Layer 7 of a small transformer language model trained on English Wikipedia (15 layers, counted from 0, width 96). Numbers have three digits each and are written without spaces.
A neuron adds its activation times its output weights to the MLP's output. To switch it off is to set its activation to zero at one token and run the rest of the model.
A neuron's activation on a vector x is GELU(weights . x + bias), where the dot is the dot product.

Input weights of the MLP neurons that the questions are about. A number n stands for (n - 500) times 0.001.
n37 (bias -0.224): 633276491278491462555607730247524419459466403434557523672620697644646374467380435439373436576551640679336609516508395536522238369480739620577733400684441535239827650492655519433400517299614626710449307552295653546557629481502434629576288290585760323392646548192650463484496420245357539531
n60 (bias -0.239): 394434520453519716326278495584592106246281414657534706526462734512395504380642584417397445778757290648761587605133586610454451510489519675572568380734296492532635589305352428299382523526552261570242654545615278640745535541373515321566406563659246569388559571495600567353596355466553346568
n62 (bias -0.171): 431449386735542639387423522461651307371250542533681677650605640566945324519356435348535352534441469699417744579238766401537614495504475586641544255504729584146283482567500233483341648281848337523573582556312465650714365430573284574275847431526559412534311283336344575561418546545551770178
n67 (bias -0.158): 518290495599504383495610659654401555643398718285426651411690560761713535488546543460563361648686528465396440681350578658651588262680325408326343504462538714550460484642342348507457639371525861445652572276477491478531421282317671491426569695604552304508524402504524490471499627299519186273
n87 (bias -0.129): 739706529431381296415641425670132606566520536509582551325526564575552551320778439650274577455528395411450297241312562552589491387453582347373427637584591581478674668521188383655419536349855566588668452310541608584684347603415553396547498140454823640449485485545629692583342388442534295519
n126 (bias -0.181): 322492632386609484561447298588555509554469505742618598518369413375506614640608670651552489611450287607697384684554381419465675416486586429617409312306485294796860481431668606151562608623497767614538493553312413477399566555297341604330166530401318423471626399464495337299590352349461454239
n127 (bias -0.141): 408288714314573670639665399536696548677471456602652587309414723818470594298528370239260579637521385421595585472430529545548567821237562363702431648744654792306589537655474465827536540614427682569334555459581515163598310522390502268663395398569363424493608404367477517485235491484414409494
n137 (bias -0.092): 636475475716446442390524668134701404536490633512490761509301530775429572542427470771456660343620539529358678425518608458556435211970617767635652598516591555330209357326391534710407596381516607434229316478274273402480389472459449412428418446411597535412336609417718608413465743469597574537
n174 (bias -0.059): 486506352513256546581589694512724289525365505516714512739609415535378544732137423479500461457491415310590488555616457278712545650439581391531559473362449361511618806388425428417840308548477432445507542215743276519394555484458365517557554351505385639342421488327540800546605641414385693362
n191 (bias -0.220): 410473257586563416255460737909565525388736589813441795449725472461443593525152394172541157386369269346803622305632642404328457573801410466589357600560481248763649437384556611352303483351490538345719488653343279698531474638746573805323538298656489518558513398282425352481415265765475424527
n204 (bias -0.156): 625615373630493453337458482638462922527592621490574738371624477436519477325427615446705353520630359386329599493566464404926421379499580625050593711458724628401482334307627634466488387437393411523506470380337998472488459446545286531550490707546372385239689635421419595632625696450354345291
n214 (bias -0.146): 445489575727469389420695634303548269369358691367327521285622585521635623641466632622496596451563637423463556389377712369747421569546513399614272255248554652571482543382323714330416749374455264421673290634572279491352808510592353645488369454620570611329429588515516542357426425424575503553
n229 (bias -0.126): 477372390648563395584510393852564478444411481470537469482322391556679502439633463513407715601524692200416647524471696645407289298593441467449484527649461795462402570490507622710496648456561521506287241447383438298537458717483704475558492703305461466432418575476537583212546601527294480686
n233 (bias -0.163): 572452440578475482424414463573492284573485655501570533606493604603348590668540475350794331576232202724211559396496700267543406378538585815381652438341507519455766730553489418615361339565441494450588393535299301502440755467487523966350467254565468568408784734570486519469589598316297418561
n237 (bias -0.190): 304555284763473556472479446373506676310456635649481489633575878514793387691368690573372584448371315444522695317485476818631431437354265198375533293407639561560436545500671363336411528628428750379579585483753547519368356492506561415583362425551417820573798438254679432351480715508451535451
n238 (bias -0.132): 420324454327597546623516459581451463535628480630533508452400214443693745491376660471373515798583397208506645453510640070728441521450535496664419459667435686557512416472341535646610384527597784593324460594376633330544550656283389460615533318025381534641343655533455370561393517540485416115

Output weights of the MLP neurons that the questions are about. A number n stands for (n - 500) times 0.00097.
n37: 452496510701530319538696572454536533558552472586365523608589552655473507503418251579553707530438550455593663641611417679384347577387519651733469192372464494389316517218614559353328523535432535550486584389455560503533422490368364317614395578630433508631475360583348611320615284474496539700
n60: 422404492580353477420482569648471745472287469244425762356572624579561624769345523505315698570465559334525438344454526561650475510125630398434474325537488621647435352371523457566452420459534759427288636612425694466639685369702556277609316443603538756486534586328430672615508462522388740350
n62: 206824473359537494718481455598610660489507615646296650256533523556241308360474644525471413767517563648598621396568431426537250542466577651284425465562467354604239166526217702393420508600577554461554420446688688401394597684448584483490507678536445421423705303447531427439449706468824498502
n67: 555353423374606479392595307478598459505593553243791480469492495812531511522549237616518602812383391374307604616304340455519451474613328604459288687471633508496416439492472608556370573732422490630663502471642428614349419740411464391455441525573656549547581418433425462496603501522460545384
n87: 393526558619525575542427548466463505663237568465403367573393539493380326571557451270470446570596411455646544440499479560361327470453637598734675468352606338702460370292543574434521447824540532625516489258478360245669409526549523439574489640588473604516445552506541243565721640438472579373
n126: 745546376415657425514452262728414336478474420343316544466477392743433518569396384239541499523410364629552574526659123529409602408624537589283544473671542641353783529585552520614531603791371485474449535489389460729627470467535459395351531631405649444419309510479774540493439552451505577535
n127: 627602433514508290386644735556578453456425486382624567538298790614708460474603522355532443409630608144563484531769587388524503409450503472715389549529479703412614435483629510491661551549497612680275405339495571212331492467547578496422241520518667204387521344592553518646440333608227402448
n137: 460708452398552504559506435499461537552510447605517401533637315462249461453464475569328561576554597572731698264540465501506450567507369552601470619346381406484367497529565665367489623631650373526277655681655429443685423477375347453481772529589440588468544281509303508340529436542516610533
n174: 378471525679494453599381516419430415465387676534369466536171574751604555387569636684572314463479487603604346507599566600343395311485514598493527472593598381362517285507840615658468438428554339319387471698376678427412683471484424505477459523519570381646432628591522470622561319397589332503
n191: 273364613579429311681511758369202578683623537354278823399375449132651526613710465684467500605485551310290708470576510277520333347496549602215395791616414356793683482664622434380481390318472543648400463275588415646329331489479470497677464543415343434781431495714500462372916491557550821551
n204: 325393384506403506514485702356282523321805617518329561724313580440251613451562611480494648670659394608358530563621635515750760292460452455305515445565527343600556363641331521381618573419551486494572516481411391521338420605619635459331555580608754498686526433157415527663189594522453468433
n214: 430497370553558454432401417219566539472753374618830381484397495611573495420639420377364330558652678530501574375471448603438483689465440632457566492421534278444293363630631390449311496630468550468284521685807534609628470541470431453491593620550384525695495375440383280679479522682655350461
n229: 415486454663248402717543624440482413584678469347522487531373404548255642589532676380530484568361474570453532773536619508260497645539395524439666548524456340430375608717231581531397638584345576404695394673513470498612526429402545504373464475613447428371428343537396550681605524450563463412
n233: 496628411589443552354528309447780423530676627488722445597362517449333509417575194510252542532436589334508538585385577630485446688330520207537416529386302785610356636294642463400411217442650506443655636459527637417633597483670352723418573454494591243560701589695336671321459664291653510423
n237: 453362568537568617319523531376481643581501520474493314584359637828558648508359550628545637440626521433361598399728382332523508655483604452433350461312334500414388590417347663483680285236486452513491564613576592403469587414665288640658560467760340342325391582603555456652596526495266599546
n238: 473598342442467355482403469428292541479403623365722321612361540584368493517430813384485380506361665634583394307357413321612434354583024605686456718521451436345678529656606120835528640606513454663507604374557558678625601303513738368593592584327522582507508607600730493600299775297461405584

Each question names a token from some text and the token that comes next. It shows the vector x that enters the MLP there. A number n stands for (n - 500) times 0.012.

Then comes g, the gradient of the next token's log-probability with respect to the MLP's output, scaled to length 1. A neuron's effect is roughly proportional to its activation times (output weights . g). A number n stands for (n - 500) times 0.00078.

" in", then "cu"
x: 294721397492497338383446510456540550601508495495502412583492512498539474614504522365507516609533725529440644456343578376403563477488375309651575627436522398520403361744382589330604381509629435462458400541521583345568446682595404477412344477578564525577474483614429531664636498482504486573
g: 455142558491610452362486545320243652593613559605601598545354524330639545630207436470473564535543623454612588587429499476454653262299544406447501665534554256317411561402227543661472703785630539330748537351435532569328575352426699373713332440439657450413668549404519546772587554518542301570
Which neuron, switched off, lowers the next token's probability most? n137

"d", then "ing"
x: 493614605611514524512419353357614540390592336434465651491375541536552516423588397430665460463557530505559449586369385371304548528401362496630485509492427385482424420540494377371457421649698434315480490334546569485667399716659407474574542673495534591638383484677513453607656553573529432534
g: 603680347469379725398642617491466697577420516271506528392327360397597468686611435408526735841235491334409422378494612362680410620518504442490510473707353639482322490253429480382392577550387411463505311639252664587680458544516934575495436528727585465558418248503543523528519459432324659571
Which two neurons, each switched off alone, lower its probability most, in order? n60, n62

" F", then "re"
x: 315410634388627288467532442295473489459433545433423479566412512612416546573664467462572545540570816613476586474377474417494520497524328391588565583604384259466297447616510560367437446473471453505596423388654493359662512607715510673551490564556496510509426568624351463549558687399345502714
g: 436422489518368378515620591486454560405364444572474633754711403763684610498532451774411620456517515611525231346429341576569673688238551426599421361466520451384347294643769360606446261570514366458645622442638642426471251544425329541335583499512609327493411447773768511443351701479526229556
Which neuron, switched off, lowers the next token's probability most? n214

"und", then "ed"
x: 351760545316498484459463609585587566419505462581387506384467404578459500619462559525694711602529615462356379486488413399424674470475514439508488534562267251495299488596417432363545431637429449552574412520466485459675425575482374542378355638594702550585387621555613492639502495343558517677
g: 460402173404450799337544418382677621578536405571476598507583806448855426447649348478232589589523666420539861375386386656467607432311626632665539312551430680365334489284312444539321395457520467538535625358483517490483573513326621751515262555436610364509505612633424533597464360463472499593
Which neuron, switched off, raises the next token's probability most? n126

" On", then "e"
x: 271587553478586386539497428449619657471354372408494404633413562495542413584669560391549625579553666426531481470362479303345516570508404328495559711453475281546282462665474558396568390533476431435463428576595523417677425708512395479420388523558616665623465552799487536507453499489486547493
g: 383325659401568640551477530539523517227253680559512657508378575500831526513580677445622431252806603500506554335590690310463496512395408406336248630574488574506278502393464571740264527552225372729577648497775426379178455527435569562617585401691570471526564524620440328483547417461422500416
Which neuron, switched off, lowers the next token's probability most? n126

" and", then " with"
x: 321755500479550393422489504501548491541515438415509404596453552492467478623498547384538495593552640499457582424408596357397512467504370360548552622453548411568441314768381611305601397512611439438479372488483538376617481727636392519407329542575619504568464386588419537680613524481525468567
g: 427476643539624481664565397220274454534436420385647530418274471517522398665278488644536497328345551840281335318420560533451518497510579466258419601704411601589576556551233324587457424539761433430729423481607726602376373392420625421531486228464427332583594529542729660543688717469696547651
Which neuron, switched off, lowers the next token's probability most? n191

"ent", then " an"
x: 297751573608589393342439445438569495471554528430585357411368560511458542424428362490625587591480454532442512318404489419423529489594497363637482712549408373509522458547514578295575432507403353638465492433612685444579313670556375575559555476392608673526382473653455462620651497531431561630
g: 391568182558359674480484453519802597426698430606416625555561241606378497713671396409561503351382482600378594338619434695382427410589390456809733554506461362569390595416339726386320511694451532372466596632398413484748544742290610367348586626418424590563631459368509589428567268514270576361
Which neuron, switched off, lowers the next token's probability most? n87

" bo", then "und"
x: 387610715429503367443466548421444620439401469385520481608543647506558599597452450452616539494633848548372494475252491437453654411474405371525445666466435303579346406615457574412483544577446451364456453434563538320667480585642471711334375505635742483685479525598425467685462553420491415499
g: 603485555499453651458576614464362294539686512397552647654582713369364549492442283577575304526546535510552493285333436370562584496482685805535739488468705307478584568380486584221244499215794464521238482372690390549733550516655552560609434558595350660517523322469234454549326352624342592474
Which neuron, switched off, raises the next token's probability most? n67

"id", then "."
x: 508670537499491280402448498550552571538556528360610517403359532624533500529531451520620602512551496559583414535411474463287589449383295484473569711623526111336301381609588356452491432601592523568475423537403533482458370569488384515505369553553760476666559441648500577599556572429423633470
g: 439538554524490404516463421256685315576595384317607387548608120512487628731635391641283436570603504593630273627414611510411446590656461544497577806526560673531602544289679892509404643543762618609391397299462271312594541372448506392363328491426484588293407464375619510627499395552341522533
Which two neurons, each switched off alone, lower its probability most, in order? n87, n137

" population", then " of"
x: 422667619384503277538441596426521637499323436458468301638482506580363504560418541370523678585528739519411669377310383481462643376526407491388537490507526291509385482564427507463559462648644344524451439547451683368608599654542300544350343513477627529505555554629551578637599492490394524667
g: 531577222643377387345517609364441482610622444798520773778390643549205330519458387341607478428479501386383624204688562683659536488417644355572545461295623337300555472358524484537518540574483695541353562505715755663348570725439576686453460446490567452587487511420442506200245509420582429497
Which neuron, switched off, lowers the next token's probability most? n37

" ", then "fe"
x: 282564692511564370405470449426489508597439463485529448497500439480377600611551473419496621572592846464566738487389529532282504487461361386534480548608285274417449440604370651352527400559610354429492358415424571415611562609578469676435372487490537621633552618504508403656620573489427575565
g: 559533568799454426383444594450634669690568765574349346524420658152296440361517579409599567565547690298648305635357662670574436562380406520340587541439479574416605420546308407585476427576633746381505519589381326227494676431347505630284493487305551788366456564292537670573306535527389538641
Which neuron, switched off, raises the next token's probability most? n214

",", then "000"
x: 270626595556558357396386617339553471507546407459595384525428492529372434620512501438595522531542800524404477526418519347274554473517447435424578534512514466581515425848436582420613322428651467465497477448474523397545453630508412495440293539648646513521499477605490556598613422519539472632
g: 451499756521638684430574460433590483680631291631601479498453681674195430376532454442719658234498498503503452300415401430614578326454377544290543363614433732564687356491541549334458601500611381624356636507433318226441459618524571606678461313465526501659711668141648408458371396583676298602
Which neuron, switched off, lowers the next token's probability most? n229

"ton", then " G"
x: 403769556453538468567487504251463469318556400353488450480435506548399467506482600396655578351511599408546699416355432363497598375506296537571526609490394302500265462614623312549475401501493485472580513541553526366531616627704449514540565504482794573633358489548445483573632552562448604555
g: 466648498394533281680435580608520475445572481449474452570293457380396788551451347490601260807655420736611346211695575762353650558491432478805638532519746447549404330591373404568519485251459588290240557533496586517479568474391533284505298778346569403534480470474401514406509578418750519535
Which two neurons, each switched off alone, lower its probability most, in order? n62, n137

"s", then "ay"
x: 426609599481625466396404570431511606547710399459426427716400484532465388374485453505503500484433636463269536442433469433272724412369474409501556525385434343528461478501504482581477497585547471456393514410486575345614480538694530679586522572498728626656496371738431450635719540506343634392
g: 456466637375583425589559660750462402178260719374408207410435429429554399634584498649419481458450488544595581587738606533228300424499452350287609415772535552574395497515586575534593385515445403455499479322582503753614610528747491316588459567531599431545477495614228380710737532402583141633
Which neuron, switched off, lowers the next token's probability most? n137

"ver", then "age"
x: 379536521558452367339483573374423663436551328549449415596510499574558647466469572404524544569595380444399491432340570294437591405428458395452627600546439179567332642526483483623468436514356441508627527395479576377564431643439398595449301633571646580603593678503547593760539667563495446457
g: 474619677391725357508553582458661551646433646544557440728619316461452457590384570605759144679425346608409394545573278579464814404602482462451547223414226490338559647554560562554483339478458276539554567510482597243435441514389356468791594701509295275357502458476322484509613529608456556743
Which neuron, switched off, raises the next token's probability most? n204

"gu", then "ber"
x: 393461673533644403341552554435529604649552503322451507558413578573572554462502411280475470544490729500355582530372437426391509321438383319401562484629347454536247438731548490538583535496559437506509680374562504432612485552575597467407448665590635583559544452658430466660571557346537434393
g: 622642605434500630394456273365349618652252517454416249561468621670608511340413436605473526326676293402612488414327615433529727547520525677589565460361441311513677531432237331475683360518555529530430616541579546802526609514215344622342428478528601607616761696450373439784379502484405683237
Which neuron, switched off, raises the next token's probability most? n62

" gr", then "ad"
x: 363538543506588298402452514387444483516500384236551366497462535424573451570492429415619457592601877581506629617339521474438592454444312311497452564632466369420409504596382605445530391525438550525475502306501495231579501600630576579472374586600733589597531488741443553689616467515571478540
g: 386645482637600616533308437436639500683502845398177666237567372366410596418590292720408643430545628327603607730555646621578559477429467557736618480630424419411651537526514454248543412489462525397222702575645669401669504371284568464602412587362563637485464227378577362509300414446429469364
Which neuron, switched off, raises the next token's probability most? n67

" Mar", then "gin"
x: 470534560531521363372510554457492526499515332325500501508354431650561648526477610457506521622606783454423556426293483313437483434535515295445511636534464252486285485726501425517521314571554518480581398384629514432463654558558619496352400581502571546678515742586468454541619421516567484528
g: 550369487324436507405470446667667660612492468591614590541518623705641339415394523468560275723601518701655436302306517731512665494689257609750484320654482480511441741631511685563396449574485412261403509253548609439379674412338478471262232633504395467371207478611425631384307605519636526392
Which neuron, switched off, lowers the next token's probability most? n238

" is", then " a"
x: 426628599371463427278473506426544621527456458448529523613466477541430500621484442421634457690543624415434449513392467453474645374449342470598721726581554210494404459661261626507537305510475417442387487404357613476736525666629490600422416506577657453487554583646406534544577462436413471500
g: 348483264751478546548335407609663326247452376679672510429663440620458449433308515469440362339539522581271544351241391704595550422655348536655545765394494698446469534550358490668405349527477484523475466326601626711609710502442523686435504508674583664405378648492567671278374334516389850353
Which neuron, switched off, lowers the next token's probability most? n233

"s", then " and"
x: 241675602511466378415602510379535447548462404500558406592436491557304482534374478448549551637468759468447563489413448476385616541490458373483568670459556415449453429565406561390605434487608299454513412398401564419513566739508374620509378522622547588490526440762433533690707419506416633589
g: 339670548345714377561427476744721401402738393576523495317318631736551400476442339564510457313408504608562368359359276431562553614298402470443531440500526613474623514507457220452621331568670597445467720698391719483475757425622414498534565320516514434771634424480612719429566194484316317691
Which neuron, switched off, lowers the next token's probability most? n174

".", then " M"
x: 362621457486546402364508496418570486525526444522499412530429571533489451606535516413582486590617706527450609375374554385380564521512314392543543588398546486574358346703378623348601407570679390432502364571474572383670488628613416417417316547616565546708399304539414506713619461462538505617
g: 670728444431337385636412559363677539520457480670611283477479521677370471608564406537596726433578536343728417505425333402615479390754526492650464310440756449327485448501616273659348327317479503479426541520318557315441397626752603281411274709470590432597550761508407404389584583868486414361
Which neuron, switched off, raises the next token's probability most? n62

"ies", then "ton"
x: 323642538350547402503465445312450524455370436465410396539390529576256464519515460458530583628514667563482586483536495379434615475441404476552530754545379443433315463530548379548562478443611453399523478435440529409486658738750347535507494450467797583565475331643533603548627624519349638583
g: 548393480299248657367480439627372662323635345399515506649385587219858618494546599454738355558451435498463449483490382323431532474296603346405715521440437639536549347465606390526146472564490677501465406449543644825298457645624636530388436536530603359761516708516414740448377732453484530512
Which neuron, switched off, raises the next token's probability most? n137

" a", then " se"
x: 311750432472564362468452467503530496625455476416540479589437510496549501576495494354488554653553753428430636465361540420376577490521390356581532653436515422494406344751399655307646381534576452428477392446484569332587431627667443493449341497556664497614440457613447515627583567464494465545
g: 272455389613701643620274325328676484606358668626504505540769589269724471395762339359560723464504713480534371689521544601662461424580497406565540492302593569224651588452488532554429667694537337605316493428482494527538426442405286561347424579612579639482505436446324387392546696204201480506
Which neuron, switched off, raises the next token's probability most? n229

" back", then " "
x: 366663638389407366462566484523528591543426361455412398621555528526444425675477431412540647554541653550300469347371496278314609522546457495477496534503567270446266454601416489416526404590576363460364534471576687442636564667512519653421334608569611649675593557631507530549575601323453499566
g: 704860482518870592704409505568294538318312507546616474508429566617154338323411674363478260662248358525432381626605430317427586563593398436532423464524657574577526305628536546410560780502261429612593411449422481347547425261658515368497551469632516577465411509480573466353623675646493690525
Which neuron, switched off, raises the next token's probability most? n233

" Ba", then "ker"
x: 365508706573581434375533491385548547509345537354595317491449647718477527598464423464602506593662819400406603466372411418445551517525306394533580635577374392473227412615490489480410430614496490348599446371659455499469580574581502649342428522661670538500376554647445453545597530446498485488
g: 524507539474390396505120415674601285225502336418465394584382532677507353342419482624369436502336843478368566490482449640451280667218593635794547480655556502512529481361475612515489402495462712483517654399387405763623477623587607674452462705508596528573432678497369441462522371533397889337
Which neuron, switched off, lowers the next token's probability most? n67

" of", then " Washington"
x: 326673642323443314389403591536619547536697413524504482532563443469408503477538493477565505671530425526393482522485608462385588405356469430557569581413518272538433495718366547322446326400479491553499506436561638439640380614574347603383353643440715564495555574700474586563570448468412516597
g: 348745238477502434443574522521183477617329481463579678412535426504670439553373378265377626321413596595597762419542611401646464546532540377356532453405511775578506471553541575692501455340457469279580649675601738800492618514433699203698309389523495415646601284428480473553537389313283514686
Which neuron, switched off, lowers the next token's probability most? n126

" co", then "mb"
x: 367461656352522289346507585451438679515536375423407444681546503531434536641452423424523562518617812560308536419408553387410523338503501351484520634484484317483406506658390473417522494570567547379448520438594669344597448580634402549442312584561571483609566623600589518733550613482459357606
g: 592424705519577439553594396300575494568541329380607716613708397384441518397604481428384695427645562256653363586474736364640782405411564529589471544382555769594482495559652661378471675525342632492516352370386332743340274369518505534454286249681685512447528339415294480730449514523585261298
Which neuron, switched off, raises the next token's probability most? n87

"re", then " is"
x: 299590554328504299491498480408465597496564388548428382468418557518343620552428461387681678617558471562458556487359483291447639375449363396455425646473561423571463530640447579458648400621564523456506521588416498393662571570452295616384319605498721554646516578595546547724598559435388394593
g: 609482360587675699521606397641476773461377631471503410438455496591453514449413783694287475503466226671610452321274392626435495445537431456479528363604411642692451518760579675326396469655157543556397748484264662592445495646257472697522600501448792621405298326484451318462388432439461455569
Which neuron, switched off, lowers the next token's probability most? n126

"um", then "n"
x: 449768620454478476392410591367553595489549523456479400470519543553496347377404538448614614531456789367601406575514433363432629389495441516474509579681387184441448407460514490418592415569457379441668506466469761526505396624355445663537461424542543624533492430463510476768732427401543503541
g: 465188341497359616461652599496481595713387641564245686619657575216419624242382535581411104476686605537507342684311635388593579614388453482430632663529542423610572480721494814583594449437559586422450526300527540680546412456378665321573553335558572503282506544272527454549426620301531406515
Which neuron, switched off, lowers the next token's probability most? n204

" ", then "aff"
x: 266607641443533395364491505436547526514505471468555333520469423491460605600532480417493533560519828405536692433343637445319570447472275341566520596686374274403496420584398670382628351647515441445517405437484553425584485603570441633475332455465529600625536608505519439639674523484446611614
g: 458461586298712455677226572630391524454655445706609366374390469525512632731476386406718385528532369645738655476420420135446607544351447520718312226557574546184533430514608470463619528387592425574386446146558518416389351588528604533751503412651474480591356501643468466710604396466733487528
Which neuron, switched off, raises the next token's probability most? n229

"ie", then "ce"
x: 393732578338593507367424577404684730580684468353469380544398630559571533528443448444517520482439718378588477397259548584410627432354398558477370539500491314544354560625595436519568444526460491389489427408479581375400418603642416468394462532561653613671525429758549454581445513503488514415
g: 753541243294639588413386508649572651458570412225374571448528453435516375592518431529398509472413590406537589627524477408396410455528481665619431671540570396726622807538579430652497500446719711514545398458385382806507633440427763636217160435554353609407644514242324298679344496547335428507
Which neuron, switched off, raises the next token's probability most? n237

" ", then "cent"
x: 262635614416506405352560466318494435583477444469499411559443408488395516695540511409494613595523761473489734520389571458293624471495351316600508538557340330491419432641368694390599418517622361448499477466480579391571546682670483515413337451595564580563497532536490489644546512503462548595
g: 483640481548296433369534529591573423688810308684573565656338372613240533500424286278628451517279352250538374589528447518370457548466546493577538288460389489348646521704563486470591447445678208384393630576541314354724780776477510599660606479343693410287596591442662557502475496559395705520
Which neuron, switched off, lowers the next token's probability most? n191

" C", then "ri"
x: 392460649324557383451544472312573502525420441483404421474427534626445420634534540448520613589585875542505534483406359495348553468458417263559472593575494347422306369752539496496497423522498545473531386392580582389607592592725434528527432504653489483496482638580430409620533600492369503726
g: 284376479518638458689511321568536532491348471712686610278584248601632572578869510448654669498624418349414353465484493685541585646525440494200397505483588221535511492480412487563612426462372609490623591448577476336384305589690506412372151360283619459659609439401675662679615402508271502670
Which neuron, switched off, lowers the next token's probability most? n127

"e", then "con"
x: 288567615521715388520452574333577681678643510348496376618344553493562448605470412357519611533533560538387600462368538511263578444557447423356552529469425267501385520605589514376472366663500468283548644385574576455594531508621530444414387616632634592544568525628523425503504535416389494432
g: 596531194549545377107214503411598468564752703471459552631641650549689400301660349367425450364322434571815626609590372674396425330571568659551658564500537419394530593646509506292439323500571691646435302394425523577725487429444573499572391498503478650438178618685462476653367443514464399497
Which neuron, switched off, raises the next token's probability most? n237

"ho", then "o"
x: 309574662520623538476517538331617592647621367371462362724440653573596519553478403450605517396518708526438489380311537496294552415490446419458498583481284336589305474631501431389503562417564559414492705397533586416617425554447470552418434428588581565569500468584576469772582481442402526383
g: 408683797485566351562381515561299550347463379344477650542284531513418691628421655496656620673534311269384482393792685555621446367514285478444452534413630359684176412332490447593514431579383298493591452405500343327636470519712644656592554377663522627745727423437657405334377408485491485709
Which neuron, switched off, lowers the next token's probability most? n62

" As", then " such"
x: 274522525494606383437572586425480500585436356373528356639402621568440437453514571318598572632514670444478620528456349492320571558429447326547630690464466394478333460707393490481417412573573413427549431504546470507705565734474498474366497505436638515566386569785531460572602402557430542499
g: 401608744624586331726408613477667346573428435437582578491620469409368426618659480670529391301408382539783657587342372571455763496230685427285584590541396502535626706563523560446608319571593499198481436756368450274453411578321438625782394401358526485471403231378573343635601493494608559338
Which neuron, switched off, lowers the next token's probability most? n238

" pro", then "duc"
x: 365643633429621345424602519459430638548502421392456372644451454501453465602537404451501540627598972471410596395402552647375575464545341337576522723634352400477409409626371476513487358460518586405491521490526541336587515617507513535358358368507600570525585484570498560661552500418363461617
g: 404529518363604358486441397391533530538664615400575486440564275284546361322453443570480507249384553425778538502572428670650459406582688594611496883319355723688779400542252520483513453371322622429753553363460484530544400346381598671477209768579575530516436516573498208622550662472366614430
Which neuron, switched off, lowers the next token's probability most? n87

" of", then " it"
x: 309734480433514364396421484459625528569497437524459437564510561495490459578507515406492514594508716489487533453312598417345588520508377353602552671494529354556444371733388564330580348528550465448406313548507539377608429729645358514418409565493586525643470435717441545616630520477481490566
g: 444441710491617583509644483558286410402582422610520330689377404538282606648563602416636399589384441763257120495479417362504590431504424420290424472431655411476457499319436648400337661797638240589512541590411616499736353734535610362536765547563665359651726278499448447361527626532519405481
Which neuron, switched off, lowers the next token's probability most? n60

" B", then "ell"
x: 346423647437495331510528539366576547531432465336455462516422586623406536702516481425455587543577792568336538468325507385364564538404369348502541494489502420503308428649581515425525413659503351380488407353606554486549548637549587624361531645620608534602353654823406440528548559551426462637
g: 363451476597573193642567455572492451342754471525642542459382654614544411293569505574559513318260443565417608779247462284538407367356585436272525381496412696192733508393487437616623623538492595538526389873405335546257398489576581648576398482606626472519560666734605557320426616354443679518
Which neuron, switched off, raises the next token's probability most? n214

"ion", then "s"
x: 224762632496547432445450534354514562495599490381424475464372492631378372538394424423622656624558666625479591459458431514311447477591376405667386555527460407511526410607448475515651438640614348495435322546496574320509511635584392651486450472486588537477473407749464493557701500494451504565
g: 532573354354303601285594544589385491717277690573595499167760494647557757429483438526520633438492464502433426647267296572499636495563508488649273332522236409531313610636357540435561628649456626658513560548769623286441424515288447442449695573519352478602521689640391583460633418637441284264
Which neuron, switched off, lowers the next token's probability most? n137